Layer 5 of a small transformer language model trained on English Wikipedia (8 layers, counted from 0, width 96).
A neuron's activation on a vector x is GELU(weights . x + bias), where the dot is the dot product.

Input weights of the MLP neurons that the questions are about. A number n stands for (n - 500) times 0.0041.
n4 (bias -0.199): 522 328 548 279 577 567 734 324 600 327 557 611 412 643 530 573 431 494 390 557 459 530 358 618 433 568 641 533 579 531 467 449 426 519 209 514 421 642 623 378 575 547 459 610 460 605 624 546 616 226 442 614 463 465 542 583 510 520 595 507 613 480 448 491 462 434 427 437 406 311 638 610 556 497 585 484 610 487 299 472 406 650 640 754 524 466 290 409 503 436 387 679 524 398 457 471
n6 (bias -0.186): 497 551 453 426 409 534 372 482 482 360 522 523 367 476 450 613 561 322 418 407 511 384 553 548 422 365 503 376 587 714 412 537 635 360 409 626 529 326 512 407 414 731 479 410 564 444 630 455 558 519 479 758 518 715 468 453 391 571 463 535 521 565 506 631 399 272 426 596 449 471 742 645 491 482 467 407 339 584 493 387 557 625 418 547 439 775 589 630 374 540 482 387 557 614 571 510
n44 (bias -0.100): 269 648 429 545 564 612 526 508 568 393 414 485 566 665 588 340 365 584 418 520 591 395 325 378 480 637 685 550 512 446 473 477 457 407 447 513 575 398 514 524 440 603 480 476 475 623 445 461 474 547 605 576 553 534 489 517 564 539 457 309 397 536 444 441 371 348 564 728 364 500 466 388 412 491 481 560 375 476 433 543 630 586 610 497 394 488 664 450 593 484 494 583 715 329 784 426
n55 (bias -0.102): 567 587 581 429 493 441 574 553 574 406 461 424 493 648 516 360 375 477 572 454 394 555 806 710 500 472 626 550 690 559 509 575 462 310 660 511 482 558 413 486 300 586 406 562 410 503 405 654 494 453 704 506 344 614 639 447 510 776 679 378 445 256 583 439 526 464 533 510 482 293 432 503 452 412 456 467 415 415 289 520 262 434 461 370 750 609 554 477 584 416 438 475 581 430 661 634
n86 (bias -0.079): 521 443 529 400 617 472 549 699 448 682 394 526 562 634 607 318 310 340 477 413 558 448 530 600 723 491 574 570 426 656 497 546 583 418 633 479 529 497 589 629 384 513 405 576 543 493 609 806 506 308 431 391 576 519 649 375 584 348 469 375 312 477 547 521 451 401 546 528 483 362 626 506 520 494 392 422 392 506 342 579 570 335 430 462 570 660 638 643 406 403 358 449 510 382 402 647
n87 (bias -0.088): 542 508 474 469 607 465 495 636 479 500 489 560 422 571 621 525 406 500 679 570 538 385 503 414 473 615 447 475 606 575 375 430 423 447 440 448 572 601 500 629 441 477 609 476 397 710 327 449 684 447 619 548 288 283 604 554 389 497 637 494 735 333 415 529 404 594 453 513 390 472 473 431 545 388 601 527 494 452 511 420 577 575 582 577 622 509 442 404 505 613 519 559 538 482 412 547
n126 (bias -0.009): 485 450 595 421 460 688 413 633 348 357 594 558 503 493 647 592 391 531 695 536 700 503 523 472 503 553 347 384 654 522 509 506 594 527 373 452 284 478 514 667 384 589 557 439 464 623 588 598 620 453 678 658 553 485 314 348 341 408 497 431 584 478 485 512 491 458 371 467 503 592 455 457 511 346 558 597 783 690 346 421 531 605 413 503 403 441 462 416 612 444 551 581 389 394 427 494
n139 (bias -0.031): 378 535 556 468 514 421 572 689 456 378 726 665 604 587 435 594 522 685 515 404 377 588 560 491 588 541 561 503 567 282 508 475 455 580 350 474 466 568 452 500 561 494 467 582 511 434 466 491 475 575 655 262 511 497 593 338 415 429 294 605 632 553 457 503 587 444 495 540 416 473 489 586 534 567 571 596 708 479 473 429 387 541 420 520 497 503 293 500 700 549 433 578 347 522 536 526
n152 (bias -0.197): 447 478 537 444 561 464 476 535 527 376 367 567 536 763 575 642 556 676 525 328 402 424 372 494 704 529 560 525 484 581 643 521 503 536 291 510 556 428 474 513 472 532 440 590 352 529 400 440 470 453 459 386 656 398 594 455 379 557 470 331 551 430 460 408 554 593 600 615 440 398 443 417 584 503 581 690 565 393 305 629 472 369 580 420 708 403 217 592 426 431 512 699 425 588 582 525
n161 (bias -0.148): 530 356 396 649 563 356 493 699 460 644 510 634 548 308 549 418 515 376 496 473 322 532 598 645 407 523 699 345 550 660 500 589 485 604 375 453 554 336 477 400 291 432 507 596 477 324 586 740 378 539 690 474 477 537 529 541 703 685 633 341 429 547 531 460 412 469 522 435 376 190 662 699 538 435 457 466 415 439 605 569 384 431 550 274 732 701 578 580 439 481 402 376 426 507 425 426
n162 (bias -0.117): 393 592 404 379 385 545 633 601 482 284 440 660 466 467 582 351 643 424 464 500 682 516 348 535 432 409 355 485 648 591 464 388 480 651 508 628 431 441 332 293 403 606 485 503 434 528 394 673 474 662 807 557 635 586 528 289 421 375 418 488 396 441 515 629 522 481 434 598 471 660 745 496 691 724 619 346 492 527 743 353 515 594 134 492 429 520 407 565 706 318 366 583 597 387 803 407
n321 (bias -0.076): 408 468 571 620 487 306 638 667 543 413 391 722 494 617 580 552 350 346 447 447 543 425 331 519 572 428 420 503 419 472 669 571 284 662 506 401 503 399 441 500 455 585 743 545 577 437 337 582 420 452 584 346 451 525 462 503 522 422 419 574 460 382 392 509 559 602 647 634 586 423 460 605 653 668 329 500 527 399 536 489 292 476 503 414 742 660 336 506 488 503 636 324 487 552 487 535
n328 (bias -0.356): 610 642 329 539 485 534 578 353 541 408 515 612 384 355 621 696 300 462 599 489 448 649 496 422 375 464 493 461 570 665 439 481 468 463 156 411 635 488 557 504 574 705 385 691 780 472 447 653 400 508 428 617 537 451 366 579 636 453 466 376 526 559 714 588 276 500 327 613 554 649 611 722 153 466 623 448 545 492 738 631 331 348 511 435 564 283 403 523 301 297 481 619 419 569 417 554
n344 (bias -0.158): 506 682 445 509 524 564 480 603 526 509 462 655 425 506 381 470 649 459 482 398 419 367 624 428 559 463 486 306 669 482 508 668 658 554 420 513 618 506 500 533 569 494 365 643 474 565 593 536 733 294 391 346 565 500 547 360 406 482 523 605 604 601 734 417 546 358 406 453 481 333 405 678 374 535 534 422 582 624 297 452 422 469 486 473 569 575 368 426 574 543 520 572 431 449 509 416
n351 (bias -0.162): 446 384 404 666 422 690 693 532 488 412 426 256 662 399 573 625 503 639 523 586 460 612 568 538 546 527 306 516 440 494 285 509 331 509 728 611 353 618 459 529 478 487 533 536 518 575 485 574 370 475 391 622 655 466 624 497 451 324 527 522 367 262 631 491 503 454 523 574 517 408 603 484 469 463 376 491 301 443 490 492 682 473 575 357 486 372 506 531 381 570 473 632 692 366 506 591
n370 (bias -0.183): 536 552 586 486 572 334 627 448 543 510 375 525 254 612 529 680 29 541 614 470 600 430 245 493 527 703 647 389 493 321 622 402 532 580 662 485 475 408 571 433 591 489 453 310 550 576 459 680 520 503 357 625 444 560 643 476 473 666 487 528 507 511 483 613 470 503 619 473 641 401 517 524 497 567 217 304 430 489 479 471 399 376 596 250 602 460 695 445 542 562 493 413 602 487 557 462
n373 (bias -0.119): 319 609 425 693 469 269 620 497 581 422 555 387 554 614 619 617 440 564 394 561 415 497 371 428 567 394 479 166 362 473 529 645 568 422 497 459 447 484 474 481 337 605 524 525 434 490 567 395 506 500 509 466 512 467 643 332 479 642 449 550 422 519 410 676 566 464 424 391 346 365 560 667 682 418 532 582 428 538 670 553 512 459 464 337 635 666 585 407 537 483 419 689 464 580 659 472

Each question shows a token from some text and the vector x that enters the MLP there. A number n stands for (n - 500) times 0.0065.

" somewhat": 412 479 360 526 354 375 516 453 563 891 571 585 502 512 511 460 450 519 530 511 461 515 381 491 569 402 502 556 554 313 543 565 690 545 575 419 627 439 351 497 428 442 490 395 544 478 580 545 476 536 467 716 452 320 555 476 530 432 579 463 584 427 475 348 415 728 367 433 384 606 513 420 687 423 430 342 404 433 516 419 437 433 721 580 441 499 540 351 515 687 565 324 513 705 562 436
Which two neurons fire most, strongest first? n370, n87

" of": 354 444 475 541 385 310 521 416 643 787 598 662 469 475 349 560 539 515 482 397 358 569 513 552 444 532 440 747 554 609 482 470 452 581 437 453 311 586 318 614 560 464 504 451 549 532 413 511 563 561 686 745 598 333 499 398 639 590 551 444 417 356 400 314 526 697 354 319 456 517 549 375 672 644 674 651 539 545 467 308 444 402 487 565 280 486 545 444 479 511 618 261 604 434 485 489
Which neuron fires most, and how strongly? n162, at about 2.5

" |": 465 459 467 566 437 507 481 452 423 733 683 664 371 701 502 426 382 533 467 500 450 814 436 692 333 420 513 688 558 362 547 509 447 705 337 521 465 697 137 451 393 410 437 436 442 561 612 444 515 591 556 547 635 375 496 415 425 575 440 476 339 454 425 348 422 449 375 454 410 609 484 529 744 538 632 640 620 693 454 352 532 473 568 385 450 585 303 518 470 600 545 381 569 431 475 537
Which neuron fires most, and how strongly? n139, at about 5.7

"s": 364 346 411 596 339 343 381 466 689 703 569 554 446 420 355 385 657 599 426 418 466 761 601 621 555 311 452 707 490 562 659 573 703 446 341 581 406 576 258 577 463 587 585 671 540 599 496 552 524 554 507 542 416 228 339 509 310 449 495 337 322 657 444 426 541 611 481 410 424 621 414 461 565 478 627 482 672 688 501 320 456 451 669 493 402 614 388 250 554 658 566 336 476 574 499 443
Which neuron fires most, and how strongly? n126, at about 2.5

" Democratic": 516 414 674 578 371 271 484 564 564 680 346 422 476 546 441 573 631 505 576 459 624 682 326 622 496 476 454 787 547 391 557 483 546 653 540 451 433 447 188 711 446 434 379 402 564 434 433 432 412 493 490 593 456 262 686 575 411 628 595 425 387 578 521 242 521 517 385 376 496 503 716 423 608 637 602 561 544 546 513 370 581 510 669 514 300 372 427 398 319 710 599 275 573 481 408 563
The three highest activations, in order: n351, n87, n370

" El": 407 526 696 552 510 327 561 571 655 678 690 517 476 461 438 497 595 507 485 558 386 595 301 480 362 385 405 611 490 406 592 504 632 579 402 568 482 483 456 612 481 443 499 470 477 694 565 560 383 559 497 629 418 280 709 604 290 513 587 298 423 343 521 345 521 590 304 434 609 654 613 391 600 229 536 613 414 627 535 382 544 549 596 464 127 538 460 391 383 666 731 244 626 514 423 486
The neuron with the highest activation: n87

" as": 336 376 498 554 407 495 555 514 471 854 572 378 442 574 372 557 456 462 468 412 438 584 439 458 538 284 445 551 494 426 523 590 769 448 443 499 450 549 305 386 406 556 412 551 457 454 686 483 555 534 555 703 548 388 632 365 501 498 513 502 476 481 565 227 466 473 495 468 436 624 518 485 609 470 682 575 543 378 499 349 516 478 480 646 401 588 473 386 538 710 567 271 655 639 446 537
Which two neurons fire most, strongest first? n6, n373

" 0": 317 547 558 638 399 324 562 378 561 721 550 614 448 627 492 420 522 589 594 377 324 606 417 524 607 426 457 735 483 474 569 399 532 574 456 350 435 419 179 489 516 462 455 352 477 560 600 488 571 495 410 719 522 422 670 486 598 611 553 350 423 595 358 323 461 488 285 409 423 604 587 513 558 510 601 601 550 668 402 346 622 255 777 368 368 457 502 378 526 533 575 366 581 626 537 492
The neuron with the highest activation: n370

" 79": 402 301 436 571 294 301 519 469 475 565 735 607 362 545 443 451 473 440 559 407 322 616 465 477 605 498 543 669 561 388 429 488 421 490 565 432 503 373 233 547 480 388 357 518 419 442 499 602 413 394 520 405 526 451 670 525 554 720 596 423 523 612 555 290 529 646 371 382 566 577 621 283 662 594 691 711 720 642 450 461 621 275 700 364 260 507 607 237 588 745 638 392 417 592 577 481
The neuron with the highest activation: n139

" ": 278 618 541 392 348 561 504 538 578 617 457 584 356 520 540 591 507 518 636 323 416 609 361 596 600 391 336 775 595 419 473 430 536 634 472 326 543 492 219 692 420 300 403 526 472 511 505 506 533 566 620 559 555 292 475 587 476 677 509 339 372 591 465 195 611 504 445 441 462 545 684 577 675 501 556 661 400 558 503 290 541 367 663 516 279 549 443 335 448 662 713 450 596 504 504 571
The neuron with the highest activation: n152

" Artillery": 439 479 634 583 335 380 517 374 657 722 602 289 591 488 389 439 527 546 466 354 525 718 573 614 427 418 408 659 647 476 619 399 604 500 471 513 321 420 121 556 455 441 390 492 577 523 442 459 526 625 340 605 526 132 400 561 623 463 510 353 361 553 558 394 548 531 344 471 411 562 535 496 518 604 528 643 650 597 361 427 554 689 708 477 469 472 398 464 441 586 675 354 606 550 555 536
The neuron with the highest activation: n351

" Look": 462 583 602 588 400 284 618 361 674 734 454 535 444 370 467 527 553 575 582 538 537 487 500 524 375 295 409 531 460 705 613 517 566 594 401 539 419 426 189 667 478 435 524 491 375 413 564 482 538 414 416 519 455 411 550 541 559 453 568 392 315 440 726 542 588 499 178 380 573 518 419 432 512 399 709 695 368 569 494 507 540 432 716 455 362 552 391 332 360 688 671 293 641 551 511 620
Which two neurons fire most, strongest first? n373, n351

"---|---|---|---|": 296 510 380 524 519 478 491 674 610 665 525 499 282 665 523 410 551 586 532 589 376 511 483 531 371 374 585 699 492 485 672 451 487 641 563 314 515 568 184 530 346 522 366 557 469 462 549 400 430 671 439 695 720 371 544 480 522 586 502 462 454 456 531 287 315 427 313 367 482 636 577 498 416 596 627 492 463 540 405 521 500 494 671 402 518 445 449 334 413 589 853 495 631 676 448 452
The three highest activations, in order: n44, n152, n328

"le": 509 448 486 508 370 242 509 563 574 684 661 476 342 343 429 554 609 548 524 434 440 591 533 394 536 439 443 579 344 498 558 553 541 697 496 673 399 472 243 650 515 472 607 582 542 667 616 539 430 536 545 328 499 358 469 487 512 378 686 373 422 516 412 433 547 613 312 619 470 650 393 357 690 278 556 514 571 766 431 374 477 458 772 481 467 637 299 305 458 604 699 239 439 498 494 631
The three highest activations, in order: n321, n126, n87

".": 284 568 509 464 548 286 386 647 510 772 609 543 393 683 426 408 472 466 321 458 505 607 517 551 505 356 551 663 450 434 502 512 659 567 542 409 321 613 222 655 331 525 421 554 493 511 578 502 523 477 673 618 654 462 592 457 569 488 440 347 358 516 537 333 421 417 455 485 403 608 606 459 637 439 592 541 470 560 425 432 477 512 639 450 251 739 452 350 370 662 541 415 656 537 577 592
Which neuron fires most, and how strongly? n86, at about 5.9

"x": 456 546 510 517 273 268 521 486 611 770 597 343 350 466 456 441 396 514 448 479 468 581 339 562 544 233 429 666 437 497 502 579 633 621 461 526 481 490 277 566 413 446 536 448 427 529 560 554 474 521 614 404 615 378 338 597 638 451 646 492 250 428 663 410 539 675 314 642 466 540 473 413 617 496 709 546 547 612 449 369 499 552 771 516 404 518 255 345 631 632 598 322 499 470 589 557
Which neuron fires most, and how strongly? n321, at about 2.6

" than": 411 458 326 501 433 457 543 560 623 904 575 405 401 565 464 504 492 511 526 441 417 511 473 472 472 495 487 592 466 430 548 566 602 596 505 440 430 516 262 490 443 655 547 524 494 450 584 503 497 467 572 498 507 391 619 315 452 504 525 498 489 506 569 327 493 477 387 387 332 610 539 547 676 420 726 537 596 425 580 381 473 434 577 569 215 530 488 363 445 567 656 261 584 620 521 538
Which neuron fires most, and how strongly? n373, at about 2.3